Layer 9 of a small transformer language model trained on English Wikipedia (26 layers, counted from 0, width 128).
A neuron's activation on a vector x is SiLU(gate . x) times (in . x), where the dot is the dot product.
The model reads these tokens: " in" " the" " US" "," " which" " gen" "er" "ated" " cons" "id" "er" "able" " m" "om"

The vector x that enters this layer's MLP at each token. A number n stands for n times 0.0042.
0 " in": 132 125 -19 108 15 -86 146 -35 22 -44 -45 -27 18 30 48 19 203 -35 6 56 -40 89 -9 -79 -155 55 -154 164 18 61 145 -77 -9 -37 214 22 -15 -171 10 26 -44 4 -60 -27 205 -34 94 99 93 47 -108 35 166 22 20 -24 -117 -67 39 47 -45 -70 -11 -23 -76 -11 227 -42 -19 143 -108 -55 -216 92 219 -430 -56 154 -129 -67 -194 196 -111 1 37 -20 90 -36 69 61 101 -24 339 -173 32 -23 -66 -9 192 2 139 -82 -48 -63 29 -123 251 -170 -89 38 -171 -82 -177 -10 118 -132 108 -53 65 62 33 21 192 -50 17 -91 -143 6
1 " the": 106 113 -28 62 23 22 18 48 -59 54 -194 -41 83 64 106 -48 148 46 12 -40 87 -121 6 -15 -162 -31 -8 67 -10 -18 49 -33 -7 106 77 -66 -109 -76 -242 78 -104 -67 56 187 113 20 140 107 124 -48 -24 59 3 -135 -9 -14 -166 -51 -150 -106 -161 -139 12 -78 137 -56 8 2 85 53 -69 -52 -60 93 97 -430 -4 42 -7 -119 -31 1 -88 48 -37 22 41 17 -85 80 -122 -83 -113 7 -24 -95 -45 4 77 69 26 -61 85 -45 2 -9 148 366 181 -19 81 8 55 71 20 6 46 80 -162 -87 -38 -36 41 6 49 -6 -71 -262
2 " US": -120 193 96 -159 -64 92 51 90 31 -11 -106 10 73 9 -205 38 158 -76 -25 135 49 -11 -89 23 -318 77 -161 -172 -124 71 -171 -32 -224 -219 79 34 72 90 -65 0 -83 2 134 60 217 -50 299 148 -167 -81 -45 152 -68 -104 99 -92 -152 -271 10 -162 -43 -73 -57 -185 104 -202 95 27 -97 72 25 73 -63 -205 4 -168 60 129 -26 138 196 -45 26 -97 -64 61 163 -53 103 -218 25 174 -310 54 -174 -69 51 27 22 106 194 -378 -147 47 54 157 23 -20 -17 -86 -147 -105 -97 68 180 -39 114 117 -204 141 -75 -51 379 53 145 -40 2 -136
3 ",": 188 62 108 -154 102 48 89 -56 4 276 -52 123 -77 -69 -58 26 271 27 92 -59 -82 118 -78 144 -63 84 -171 -37 -51 121 60 -19 -47 -36 -117 -11 18 -87 -116 32 10 291 -129 194 178 63 -43 -128 17 -18 -49 24 -48 -109 31 34 -104 -106 107 -75 -5 24 13 -71 -80 -130 -8 71 40 64 -102 -71 -64 51 49 -407 -148 101 72 -18 -34 143 -92 -17 -78 55 -97 -61 -11 100 26 85 -62 -47 127 -90 178 -43 -28 -31 182 -56 -127 -74 32 113 27 -24 -138 40 -126 3 -17 45 52 -124 218 98 -207 42 -31 16 -34 -25 50 8 147 -225
4 " which": -53 185 -44 -109 93 117 -145 -84 -15 88 -192 215 47 -48 -88 -153 -36 -28 -103 49 81 -93 -123 -114 -59 -33 -68 -43 -63 -42 -8 32 17 6 183 60 39 171 -79 74 -27 -180 11 17 250 -122 -58 -45 -50 102 -26 31 5 -95 -193 -23 5 -39 -10 33 145 83 -105 -117 18 -85 113 196 -113 -116 18 -191 -67 -14 91 -406 -331 123 -70 69 -70 -60 -97 26 -116 -178 -136 31 116 18 96 -28 -363 -43 18 -1 -38 -35 41 32 120 -114 56 17 -2 153 -61 -96 -26 94 43 -21 32 54 -246 -50 71 -113 -303 17 23 -7 120 -101 -157 -74 -113 -77
5 " gen": -310 110 -22 -19 -58 -110 -59 -3 -199 16 -60 39 -111 -83 115 59 -119 75 -57 -43 -191 88 55 21 -241 -64 -325 24 57 -121 -156 -204 64 -66 -82 68 -272 62 -26 -97 133 -16 44 217 44 151 -3 152 -105 -7 -32 130 87 -73 -82 37 -154 129 73 -38 -37 4 -163 98 -184 96 -15 -85 70 -119 99 310 -132 33 10 -32 -64 -131 -203 -50 227 -106 -233 -123 -45 79 -48 -143 -96 -91 -146 73 -84 -20 -25 84 -132 365 -193 -94 98 -113 -13 -198 98 -9 -57 -61 142 275 84 -74 -334 -206 239 326 8 -99 -160 -163 59 31 126 -105 106 65 179 -89
6 "er": -70 63 -75 -50 -117 -43 -110 42 78 -285 338 22 -142 54 -140 217 65 2 -59 5 50 235 -366 -50 28 -105 -165 -70 -407 71 -112 -52 -18 35 -138 -31 -173 240 64 -138 54 153 -123 10 4 101 -13 -113 -77 73 -76 128 113 -13 160 -108 -60 129 13 109 -42 -292 -160 146 154 -50 7 -54 124 120 451 191 165 -336 55 -166 -74 -171 -223 241 54 -66 22 -34 -93 -113 -40 -177 -58 147 -58 121 -98 -94 44 24 74 211 -182 264 -54 -118 47 253 -154 124 237 -185 27 -136 -74 -253 82 -195 -31 -162 32 -93 141 39 114 -35 -350 63 -37 -46 -109 -40
7 "ated": -206 -90 188 -15 -213 -66 -231 -117 188 -43 225 59 68 -345 -5 -65 -205 13 91 -70 64 47 -195 54 -93 111 57 -2 -257 56 -123 -105 3 -2 4 40 81 183 59 21 44 259 219 92 79 81 183 62 198 -31 -100 28 -30 -130 -49 -10 119 105 -75 75 234 12 -139 90 58 -28 -154 -20 -23 115 -23 -13 102 -221 -30 -305 -41 -111 -42 79 201 -25 -11 59 -242 161 67 -100 -148 12 84 -13 -153 57 -2 222 121 16 17 -248 -18 112 -68 -1 -111 -114 63 -210 -90 -86 17 227 -181 -145 -6 213 29 -113 40 146 114 -98 124 77 28 46 80 -206
8 " cons": 24 81 34 -91 -40 -7 -249 -39 107 235 367 -52 -112 -95 -38 -174 -339 37 -105 386 -34 154 46 43 -174 109 -235 -244 19 149 -130 68 -196 -198 -54 28 -145 -133 65 -80 271 -199 30 -96 240 -183 -66 -106 38 17 -35 6 54 14 0 -97 -279 46 138 -13 59 -111 -161 -193 -132 185 -6 75 -66 -172 34 -33 205 -124 115 -170 -25 -37 -63 -153 106 -156 -240 -74 -187 66 39 162 11 -42 -93 72 167 -56 10 -2 -136 92 -45 -113 -76 140 133 214 -40 -119 -7 -299 8 -27 320 -178 -41 -109 25 35 -68 40 -264 34 -73 106 57 99 17 -150 -70 -143
9 "id": -195 -128 -11 -60 -73 -194 -65 -102 295 146 2 119 9 -104 50 179 35 54 116 270 -93 215 163 -45 206 35 -177 79 -173 -97 -67 -478 -9 -115 -57 -209 -186 60 131 120 -32 -12 -98 137 181 4 127 110 -125 7 218 59 51 -35 -29 21 63 388 7 168 46 -6 -169 321 -138 -111 132 21 -64 -109 -7 -64 -22 -26 5 -143 201 -18 199 -32 -302 229 -244 46 5 61 203 -136 78 293 2 50 -287 -56 -7 53 -78 248 -97 -98 119 -104 147 199 -90 52 32 -31 63 26 -32 198 -98 59 -76 13 -73 44 44 97 138 -191 37 -151 -229 -192 232 75
10 "er": 74 79 -46 7 32 -58 115 -8 -34 -147 -57 45 -57 144 -83 262 226 3 -129 89 83 245 -211 -131 126 -54 11 -39 -240 -117 -128 -177 -190 122 -96 -278 -227 286 148 -113 -108 -64 -177 -43 -1 170 -99 -148 25 9 22 250 80 -2 189 -79 77 128 -25 -38 -95 -176 2 220 112 -78 5 -120 -114 -125 324 246 -143 -12 -57 -209 128 -86 -196 208 -7 125 -65 -4 115 -81 46 81 46 62 34 185 63 -174 -99 -92 -7 78 -54 215 -81 -162 -8 10 62 19 -1 -174 -67 -118 -64 -456 160 -162 1 139 23 9 21 38 82 -275 -379 -10 -23 -110 -178 132
11 "able": 78 38 163 -58 39 -6 -10 133 -105 50 -76 76 -54 -70 37 75 -120 173 64 102 47 140 104 -15 226 -83 68 -19 -123 23 -192 59 -34 8 68 -92 44 155 236 141 -28 150 197 -219 59 66 218 154 5 -162 32 25 -119 -128 139 56 36 294 1 -38 -19 60 -24 -58 -28 -144 -84 8 -89 -144 181 -183 31 35 93 -350 -105 135 -104 170 184 169 20 71 66 -10 34 -26 10 -26 53 -52 15 109 -9 136 -93 90 65 106 -57 144 -55 -91 -105 -76 -106 -136 -125 -179 64 131 -54 30 146 265 10 -53 -96 11 65 -189 245 -208 -111 1 -23 232
12 " m": -119 145 -26 9 -2 -119 49 50 144 -27 44 -62 40 32 -25 46 -268 19 124 84 -21 42 192 -79 156 -68 -151 -56 -2 -27 62 2 -87 -44 -37 -164 -83 -90 -57 -15 18 1 -90 -59 148 -210 -45 106 62 -8 -264 80 -51 -50 143 68 75 -246 78 -112 -44 57 -96 109 82 100 -10 -89 23 3 154 -143 -167 -121 316 50 53 -159 33 -36 22 22 -23 -205 6 171 65 9 -225 -151 -80 -4 -59 188 -58 80 40 53 -97 77 -42 44 55 2 205 -42 9 101 -63 9 -43 -200 -325 -28 124 -67 -126 -48 -121 -133 42 -3 35 53 108 20 21 69
13 "om": 27 66 -53 136 -94 -19 20 80 -367 -366 203 62 87 -173 -33 -29 17 -262 102 -154 34 35 325 59 50 38 -212 -133 -247 73 68 -137 -262 -24 -172 190 52 -126 76 60 75 97 -15 -55 435 -18 -233 -67 17 -60 -24 0 53 -78 41 -48 -287 338 -226 -8 33 6 -92 -115 321 20 84 6 138 -151 -177 18 58 -248 -145 53 221 189 -158 26 34 26 132 -7 -82 83 -25 -152 97 -94 -12 -176 -93 63 206 -105 -45 -163 -145 215 72 -48 11 84 70 38 109 -103 109 154 50 -156 -95 -71 -60 148 -49 -14 -344 59 -38 -219 -200 339 105 190 -248 -33

Each question shows the input weights of one neuron of the MLP. A number n stands for n times 0.001.

n112 gate: -62 -66 -45 -13 119 157 179 -7 -92 -99 -127 -207 62 -76 192 -7 -29 -72 41 25 128 -206 -82 98 -119 -131 313 59 225 32 112 7 -122 -41 -90 -115 179 38 105 -24 -107 -28 54 7 -31 69 -322 170 -196 106 288 -91 129 -20 86 50 98 -18 80 -63 38 91 -3 22 14 38 217 -112 -7 -54 -57 104 -25 175 -134 -63 -66 -21 172 -232 114 -221 -27 97 -21 -23 -25 236 7 -39 -201 -3 70 -82 -124 47 165 -142 -62 38 -35 168 -107 14 102 31 -176 -13 -212 102 72 26 122 184 -35 94 16 35 78 -17 -90 111 -56 -40 112 -36 -73 49
n112 in: -77 28 73 -116 -67 -22 -108 49 -57 107 159 18 46 -15 114 -136 98 210 -68 -13 -134 30 217 -76 -261 28 -131 -15 -63 -20 158 82 -49 -135 119 90 -134 104 -130 -73 -124 65 24 140 107 129 136 -39 55 92 -79 54 133 21 76 -18 26 -222 -175 86 21 115 99 158 -45 6 39 215 192 -69 -48 -81 9 98 263 -18 -78 -81 -28 -17 -65 9 -102 8 9 3 28 138 -38 0 109 -193 -168 -28 -46 -45 -75 -45 79 -37 106 -3 172 -119 -92 56 -71 -9 88 143 -3 103 -18 -69 109 224 -106 41 9 39 -96 43 -134 -136 -167 -87 59 -23
It fires most on token 10 "er"

n183 gate: 57 199 -13 70 -47 -33 -60 18 -34 -97 47 0 6 6 23 152 -38 -174 -155 28 -66 -53 -99 3 156 297 59 -6 -3 99 -208 83 29 125 141 0 -80 -92 8 -68 -132 86 0 -9 21 -164 180 -182 -82 8 -141 -61 66 -10 -157 -83 -16 87 -170 -98 -47 -126 150 62 -185 -97 -121 62 -74 3 46 107 -140 3 -9 72 15 -39 143 76 48 -84 -12 28 6 101 -124 -125 -37 -279 3 -90 -72 6 -151 -35 -78 9 63 18 -21 203 110 149 52 -141 93 -80 -122 82 173 0 23 101 42 -39 22 6 -68 -154 -61 75 96 103 19 -81 69 107
n183 in: 38 59 -73 -99 83 -21 108 -87 -144 274 -35 88 214 -128 -208 67 37 75 -193 -28 -24 17 -15 58 49 52 -113 -26 -66 124 43 46 6 155 34 91 -24 43 -86 87 -105 -202 78 -243 17 67 21 -110 116 155 -98 -60 22 154 23 14 22 49 90 82 -113 -109 41 -31 25 21 85 95 -130 -11 195 -74 18 47 -3 61 50 -3 -73 88 6 -102 -190 -104 41 135 -162 84 -39 126 12 -27 -15 -52 -9 54 3 -59 71 124 -89 -9 61 -49 64 -6 -95 -151 69 -49 31 53 112 142 91 108 16 -92 52 -173 -102 106 195 -115 11 55 79 -136
It fires most on token 8 " cons"

n149 gate: 157 70 -61 44 -36 78 -18 -46 -10 135 -90 -3 57 180 -169 110 -78 79 -103 14 -133 -46 -48 69 -26 -130 -92 -47 32 139 167 231 86 80 87 0 28 -109 75 -10 155 -83 -3 241 73 310 -194 184 -85 -100 46 -7 32 -170 63 157 -21 73 -93 68 -76 105 87 189 119 122 65 -49 53 52 -89 -153 -150 146 -188 -6 95 94 20 -13 -7 -20 -165 40 -7 -68 -55 -130 22 -55 0 24 239 -43 279 3 -189 201 -121 -126 10 -20 -57 -14 35 -27 233 -120 -47 -257 -3 -86 -13 -34 -104 69 -88 95 92 165 42 -60 71 0 -18 125 -231 87
n149 in: 131 -60 -71 22 36 -206 125 62 -108 153 219 -3 -59 43 -154 -89 -87 -120 180 -82 9 212 -89 149 130 -26 -127 0 -134 21 -165 26 -133 269 -89 62 -34 111 -109 33 145 -82 -32 -192 -62 -36 -16 35 137 64 -10 -100 6 74 -88 -95 17 75 -10 -111 -231 87 -217 -38 -41 -250 -89 14 -143 131 -139 -105 -17 -92 109 41 80 -3 -62 -118 -10 62 -105 45 -145 70 -15 -101 -28 135 14 -176 123 59 -173 80 90 0 -59 120 -129 77 -131 99 69 -156 93 258 -22 -3 -16 -106 -19 -77 40 25 -128 -67 -10 67 -89 -135 205 16 89 -137 -152 -100
On which three tokens does it fire most, strongest first? 0 " in", 13 "om", 4 " which"

n70 gate: 6 -187 202 76 -6 45 -144 -20 -121 20 -301 60 48 266 69 6 -31 91 -118 9 -47 12 18 -9 146 -15 79 -201 6 -145 169 41 12 71 -16 -15 -14 6 154 109 -180 18 35 12 203 118 12 215 104 -124 -38 35 -37 -121 -50 159 141 167 -109 63 71 -256 59 37 -19 120 -63 15 99 156 -104 -110 -51 -3 -124 45 48 39 -68 121 -18 -41 -58 111 3 46 -139 -15 -48 61 0 69 45 53 -47 142 38 66 -164 -6 -177 129 -41 65 3 131 3 -71 20 -41 104 34 -26 108 42 29 51 -21 -102 -72 95 65 0 -77 -80 68 45 6
n70 in: 14 137 21 -37 -33 -39 53 49 -17 -68 19 -11 227 -75 -57 -105 -126 -5 94 -52 36 -133 -23 -114 0 33 175 122 -113 38 -24 19 191 -25 127 84 -85 0 47 110 46 94 -52 162 30 -33 -155 0 84 -103 -98 -24 -59 -79 212 -32 47 -112 -13 8 49 149 158 127 55 -70 -94 124 -38 43 34 13 6 -58 32 -108 17 -6 -25 76 -61 -33 38 -2 -119 88 -176 28 104 -80 92 -75 -81 44 3 -95 129 -239 32 -93 -56 -42 94 6 146 156 -46 71 165 -123 82 105 -98 -8 -70 63 -18 23 152 32 -35 -31 -78 37 -42 306 -78 45
On which three tokens does it fire most, strongest first? 8 " cons", 7 "ated", 0 " in"

n81 gate: -258 -21 -116 -92 13 -17 149 -132 223 -63 -90 52 -20 -3 -98 -107 71 -30 90 7 155 -115 45 178 -119 17 -26 80 11 31 0 86 231 -154 18 21 112 -73 171 263 138 208 106 50 80 64 87 42 -73 -122 -49 72 39 -311 17 109 120 14 -49 45 143 -16 -81 88 4 65 65 35 -136 29 34 82 65 -167 -130 -53 -85 -223 33 57 -67 -204 -143 131 94 146 -15 -34 -44 -103 3 -64 61 -130 183 66 -3 18 -53 -50 95 170 121 45 58 -27 143 53 -146 -50 35 -131 86 -82 -91 98 261 -34 135 111 -62 94 -7 23 206 178 54 36
n81 in: -156 68 -10 -68 -138 -196 -99 52 -112 92 -102 -36 106 28 -70 184 -56 -126 -75 42 -17 -92 68 -43 -43 -96 -71 50 -100 -61 43 -74 77 25 -127 -62 -49 -121 31 -180 58 103 138 -96 15 -59 106 -90 -38 125 -18 -79 -114 104 68 -336 151 -72 -60 -33 136 40 -106 -91 -20 -66 -6 212 62 -82 83 -3 35 19 -45 0 25 54 -128 88 288 41 -70 82 3 -63 80 99 32 3 26 -129 28 -196 -233 -24 58 -122 -80 111 -79 111 -178 88 45 3 -117 190 -168 26 45 181 67 23 94 -37 45 124 -160 64 9 47 41 132 -138 238 100 0
It fires most on token 7 "ated"

n41 gate: 91 25 -164 51 33 17 218 -113 -52 -50 -10 -160 135 17 23 -179 -179 -127 121 152 0 -36 -81 40 -63 -135 107 -3 43 -62 126 0 176 98 32 -18 44 157 66 90 3 91 80 184 -54 -61 227 150 153 -110 -46 119 42 -116 235 126 43 -18 78 98 -57 50 30 11 -152 -27 16 -236 -37 -118 240 122 -155 -84 3 39 -106 123 -185 80 -129 -61 -30 97 -105 -137 -121 210 143 -42 -172 -164 14 -77 91 -66 105 7 -147 63 -58 -233 -7 151 142 -31 -4 -112 -166 -175 -109 -151 -93 -82 194 191 58 -10 86 69 -7 118 -37 36 61 35 7 -253
n41 in: 150 -88 -173 -116 -102 169 -180 59 27 -95 66 132 -93 120 -101 67 -63 10 17 -122 -129 -55 -66 -108 -59 -20 -253 -63 -39 25 7 -26 -85 33 216 -21 28 -155 -92 99 172 70 -3 129 178 116 207 -161 6 -59 72 82 160 72 10 -51 200 212 -29 39 116 118 -7 52 -42 -20 161 -42 115 120 117 -23 71 20 -133 156 121 98 10 -6 50 -20 19 -31 -53 -68 -153 -41 3 -51 83 34 121 27 -83 176 165 134 -4 -102 -141 176 -50 -76 -67 -148 104 132 -170 -49 105 95 -85 -91 -191 65 -287 -248 157 120 -71 -10 104 45 -78 153 33 -105
It fires most on token 6 "er"

n126 gate: -108 48 -194 -49 -32 -3 -114 -48 -204 6 -6 -105 -13 -13 230 7 -38 -32 52 181 190 -125 119 39 97 -111 203 209 -21 -39 100 -113 6 -82 123 27 -155 -36 -6 26 81 39 39 -104 -61 72 72 57 22 9 122 -16 -66 -128 94 13 110 -82 66 13 16 -32 72 -188 17 -50 -3 -72 58 -137 -101 -162 187 -166 -114 128 -99 205 49 -108 39 -91 57 72 88 -25 -18 187 117 161 129 129 79 -244 -62 -131 -99 -79 -21 171 26 -172 -23 262 132 23 85 3 -9 76 -65 -168 161 260 72 67 38 83 -32 70 29 197 10 -9 -29 -269 -36 -28
n126 in: 116 -12 181 -27 -9 89 -53 65 29 -53 -38 -83 221 126 -6 -123 -97 -137 -35 -46 82 56 3 87 19 79 -50 145 -162 93 -53 -59 34 195 -149 13 76 41 79 16 6 135 -71 -122 131 -176 139 -6 230 -144 -77 99 3 40 69 142 -33 13 134 -18 -197 -71 107 -40 103 102 -189 -16 -72 -101 29 -144 48 66 -52 110 -32 -153 98 0 186 32 190 139 13 73 -20 -81 104 -243 112 29 -95 129 -72 -12 77 0 -57 34 54 -51 -167 7 154 13 253 -201 161 -33 36 -81 232 86 -168 -41 51 -45 22 52 -135 57 -111 49 -51 -69 92 27
On which token does it fire most, and how strongly? 5 " gen", at about 0.41

n73 gate: -62 126 71 233 100 -133 -56 -140 37 -16 -186 127 148 30 -112 -243 66 -36 -33 79 -27 -142 -133 -155 -87 16 -192 -30 88 -79 -259 94 -133 -23 28 -72 21 20 -135 -59 88 -95 107 13 -7 -111 -129 -51 -134 83 55 3 19 110 176 44 -73 -89 -3 105 55 165 125 210 -10 -37 -6 -75 39 -38 -27 138 0 95 118 176 -60 -133 53 -124 -96 -82 48 159 -171 10 148 151 81 14 -58 -103 43 118 -43 -122 42 35 -266 153 66 3 69 -3 6 199 -106 -140 -65 222 -60 122 -78 0 -99 -64 152 77 94 99 -131 26 -113 139 -9 -175 89 -29
n73 in: -90 11 61 -26 -15 3 106 -55 10 -25 -99 -42 -119 -109 -43 -122 241 117 -93 7 130 -6 94 89 -95 -103 -123 34 -180 153 104 -192 -117 -75 196 -123 -52 -49 -59 -74 0 -162 -43 43 -142 59 53 -172 -38 -79 -46 -168 9 102 15 45 89 -62 30 -6 219 -55 -106 72 154 98 9 62 -6 76 10 -97 -3 62 -94 44 -6 151 0 153 -50 78 64 -116 209 -60 -11 89 -127 218 -6 -107 -138 0 93 64 -179 -105 23 -65 -57 35 153 127 158 160 16 3 -18 96 -9 48 169 -140 75 -173 -79 -22 -67 -148 -154 109 82 -24 -28 33 141 -328
On which three tokens does it fire most, strongest first? 11 "able", 4 " which", 7 "ated"

n66 gate: -84 -92 -94 63 20 -102 -110 -106 -106 169 -57 -75 171 284 33 -84 7 -93 50 70 -90 -98 -24 152 7 -80 53 20 79 90 132 -119 56 207 -28 49 177 -193 -162 223 107 -84 165 -30 -73 104 -17 -68 273 112 -56 72 -193 11 -47 -71 -88 -21 -191 97 163 76 7 123 -155 105 -156 56 -73 55 -55 29 -44 -33 120 123 -51 81 124 -73 91 -10 143 -28 117 45 -139 34 -199 -65 115 -98 -68 -33 -27 131 52 -28 50 -66 -98 -27 -181 -28 90 -64 -10 -213 38 50 -99 211 -46 -28 -118 -167 -103 65 142 -228 101 198 132 90 -33 -66 30 -87
n66 in: 130 113 230 -37 90 -79 -17 55 -50 -103 -276 70 98 42 73 98 45 71 -10 102 -30 211 88 -187 -148 -140 -210 7 -158 12 -3 -175 -116 13 -24 54 -124 91 105 -117 -47 104 -270 117 19 -59 33 54 -65 55 16 -80 167 145 -240 -22 21 41 145 -155 -143 -176 -46 -68 -199 -106 212 -95 64 16 -64 -165 -190 -117 -22 71 -79 -129 -111 -90 -82 -10 -216 33 3 -44 6 -107 65 -87 -3 224 72 130 -55 93 54 31 -104 113 149 27 26 -92 -25 43 85 27 59 -48 -25 -90 61 -43 -76 -18 -3 -3 16 130 -92 -88 125 -28 -6 -68 -197 -195
On which two tokens does it fire most, strongest first? 11 "able", 12 " m"

n178 gate: 193 57 -97 52 -48 -32 -125 -24 -195 202 -10 20 24 290 172 -118 11 -3 242 232 -157 34 18 184 -109 -97 123 -52 182 214 -78 38 133 76 51 -151 116 -17 -46 209 203 176 10 34 38 -7 52 70 -79 -239 -34 136 116 29 41 70 26 -119 -114 -70 165 -119 -59 -279 -76 -172 -57 -148 126 57 18 -3 -141 79 -198 12 80 -17 21 20 -7 -35 -54 76 152 -164 -131 35 33 7 112 -28 -10 48 -165 -7 -155 -40 -132 -51 -77 -144 45 72 -10 122 25 -125 16 40 -277 -56 -41 -10 -59 4 -44 -28 -58 64 -97 59 133 -103 100 278 201 49
n178 in: 24 36 60 110 -39 -130 -49 48 -38 -12 12 -92 58 214 -54 37 -88 -82 144 -192 -57 63 95 36 30 -28 48 6 168 -9 -145 -131 -79 168 -39 83 -74 -36 -115 85 -57 -6 27 -18 -15 -37 -40 -124 75 -203 12 132 162 54 -85 -56 -6 -10 -186 -62 64 99 37 -225 13 40 -107 -86 239 3 66 3 -131 162 -212 105 105 294 -95 23 52 34 51 -70 77 -36 -99 56 -142 -113 73 -87 9 171 -262 135 9 -19 -95 3 -208 84 169 172 35 -6 -51 -113 -46 149 -93 -105 3 55 83 -30 -11 38 -9 -86 33 -89 71 -86 -91 58 151 103
It fires most on token 6 "er"

n104 gate: -112 -15 -88 -253 -90 -7 68 -181 -212 -3 30 -108 -31 139 76 -31 -100 104 -20 266 85 -252 -84 180 -23 51 44 98 -134 185 77 -23 117 -10 -18 53 132 -7 61 145 161 17 -80 -161 -77 149 10 -26 74 85 67 -70 36 26 44 0 283 -106 72 108 -40 200 -24 -85 -64 10 -62 106 134 53 112 43 -100 -78 165 110 -72 92 -3 -45 -95 -176 119 132 -17 69 -87 -31 -96 94 -155 -45 75 -118 -88 83 -40 179 364 124 -21 21 -98 152 130 58 25 113 -119 68 -94 -84 156 -79 171 -55 49 -207 73 -53 56 119 178 -196 -37 -120 -58 88
n104 in: -40 -72 -39 -315 -10 -3 143 -59 37 29 -16 86 -40 -109 19 -43 -91 -33 -26 -21 76 139 -82 -13 -153 -194 -205 -96 -64 12 -6 52 -130 56 -131 3 123 52 -9 -3 37 -16 133 128 -164 -76 179 -16 -19 59 -23 -81 108 64 -26 -19 38 41 -137 99 -157 29 -43 93 -76 -114 19 52 313 -109 -102 3 64 -69 176 176 -164 -243 13 209 -63 -59 -32 -20 -109 -48 -18 -84 -84 258 -117 -203 103 36 -59 -87 6 17 130 147 260 114 99 -14 225 -110 -55 82 -113 -286 -142 -69 107 -136 60 111 42 -40 -16 -39 13 122 100 19 63 65 33 129
On which token does it fire most, and how strongly? 13 "om", at about 0.13

n155 gate: -27 -44 -270 -105 -39 21 -6 -21 -151 30 -45 -102 54 -202 47 45 169 -9 -12 13 131 -209 0 -68 18 -18 9 -111 23 14 121 33 -172 -72 202 35 109 -95 -5 155 133 -135 -18 -42 -18 -165 60 96 -48 3 71 139 -151 151 -15 -52 -13 -126 -17 -73 -45 77 69 3 120 95 349 57 65 -114 -9 149 0 69 67 48 79 -85 -93 -151 42 -102 -73 -49 -63 90 58 105 48 6 -122 164 -18 -84 57 -121 -32 -41 -125 -12 79 76 169 -69 162 130 -47 -172 108 181 32 -80 -68 68 61 121 98 -83 39 -155 -44 27 -82 52 111 28 -12 -98
n155 in: -17 -126 -184 14 -114 155 177 -54 24 46 -23 -134 90 29 -42 -29 58 43 -204 145 64 71 105 111 -40 -3 74 -46 99 -21 184 -131 -136 -29 -45 -30 16 -109 142 -57 -89 118 17 -109 71 -3 -75 39 134 -8 68 147 236 27 6 36 3 171 39 106 123 91 -150 -69 36 222 78 24 -3 -11 33 -101 -73 92 39 75 -38 -134 -49 169 95 -72 -34 -174 -29 70 -64 215 84 -41 66 125 81 95 23 17 -129 9 -28 -83 117 -134 37 -168 -53 -44 -63 27 -55 -6 -80 -11 153 3 67 -75 -63 115 -82 98 -145 9 -61 -69 -70 -27 104 -182
It fires most on token 8 " cons"

n43 gate: -57 119 -14 -6 115 41 145 89 130 -92 -106 -42 -201 -67 124 -50 -170 -89 120 -98 -19 82 69 -36 43 7 -115 110 143 -83 -144 -169 128 163 52 -223 -105 119 30 -212 -3 -47 33 53 -162 60 -40 -136 57 115 174 88 3 25 -3 96 -106 35 -19 -84 -53 -52 -144 52 -18 -88 103 94 -112 52 58 110 88 -20 62 95 -162 40 -127 114 -351 -290 -3 -74 104 -71 -141 24 -88 -3 -42 -27 94 -116 -96 -10 98 88 43 83 -128 -51 50 153 0 -67 98 -25 117 0 -35 48 30 -34 87 301 70 -167 7 -185 -217 -3 131 -228 -75 -118 -117 -257
n43 in: -61 9 -31 131 -61 13 134 -51 86 166 -45 -198 10 152 -47 78 -120 -115 65 -27 66 -10 -218 -13 102 -255 83 204 -104 87 0 -61 -54 3 58 27 51 -144 -78 71 -110 116 150 176 16 -161 195 -122 83 72 6 -25 143 0 32 -109 184 -67 -50 94 -87 3 36 119 37 -49 -6 233 89 -110 47 -82 -106 -16 145 -70 -20 -157 42 -80 -19 61 -164 -36 282 25 48 119 -104 -140 -37 13 124 -93 103 -85 76 85 -186 45 -173 171 -65 -108 -124 62 27 -272 -224 14 -34 -114 67 67 -101 98 -6 33 108 164 173 -39 36 -31 23 -24 114 -77
On which token does it fire most, and how strongly? 10 "er", at about 0.58

n99 gate: -29 72 -19 -27 -18 109 95 28 11 181 -21 -105 69 68 4 25 -118 -21 -7 -56 220 127 37 266 -121 65 -36 68 0 -120 99 14 -145 -57 139 -34 7 0 -113 -129 -145 -36 35 78 -71 -126 -97 115 -160 188 -71 120 21 -217 -25 -79 -144 214 146 -129 -75 18 -47 -23 -60 -95 -63 -165 -185 56 59 -161 -114 161 59 27 -55 -47 -11 -160 -29 -223 49 104 144 -73 -312 -18 231 -196 71 -207 -36 39 -140 -120 168 49 8 39 153 193 -14 124 -114 76 116 -179 55 -186 -165 93 14 -236 -7 -191 -49 173 -67 70 -195 105 -178 17 -143 -169 -123 -55
n99 in: 45 147 -4 46 -107 124 185 110 -50 14 -97 54 60 -66 225 -171 -177 -10 108 84 -136 -41 51 -175 -41 -17 -79 -122 -75 162 -227 -163 90 -66 -143 -160 -292 0 203 10 -22 223 58 149 -118 38 102 135 53 20 -96 -185 17 -61 270 0 22 -204 -40 -40 -139 58 -32 80 22 191 68 -47 -55 -34 158 14 -110 -52 64 -6 109 -53 -66 73 -56 230 -71 -30 -3 91 145 -57 155 -101 -47 60 0 122 -129 -44 -92 -118 4 -62 -311 -145 -133 138 -74 -18 73 64 -96 0 83 -67 192 157 7 148 85 -167 93 -71 27 -14 -11 161 -186 98 102 171
It fires most on token 2 " US"

n172 gate: 49 -39 -80 52 -79 181 -42 -207 -50 73 43 -3 -83 65 -42 -126 -10 179 61 -35 -71 84 19 15 133 -12 -40 -184 -79 83 -191 204 -6 -98 45 125 -26 64 14 -247 67 37 303 -37 12 -6 142 161 -32 -37 45 -208 -169 -129 -31 98 -58 77 30 -18 -24 -18 80 -45 -39 -209 86 151 -131 90 -142 75 35 -98 105 85 37 96 -65 61 -102 -25 114 37 40 -36 79 163 -122 -19 29 -25 19 9 -110 15 -48 117 -7 228 -115 56 40 -195 -127 -6 132 40 -29 107 15 38 54 52 65 94 -56 -160 -88 141 90 -25 3 -287 105 67 -46 -53
n172 in: -56 24 134 -100 -3 -72 34 -256 -63 195 205 9 44 68 -112 121 -119 87 -171 -19 109 -49 86 44 -49 -15 58 -159 51 16 -41 -18 -32 106 22 83 115 67 -40 85 -49 59 110 12 -64 156 -74 -34 -34 74 -20 223 23 27 50 -88 -50 0 26 74 -88 -58 15 -266 -105 -45 126 -25 50 -63 9 -72 135 -206 109 -54 42 72 80 -114 50 -24 207 -5 -41 94 -117 27 59 -212 117 128 -92 -109 35 29 75 -9 -16 91 -33 -66 109 52 -37 -30 43 -103 204 -137 87 110 -194 -53 98 0 158 18 110 152 3 118 42 -139 75 22 -116 -103
On which two tokens does it fire most, strongest first? 2 " US", 11 "able"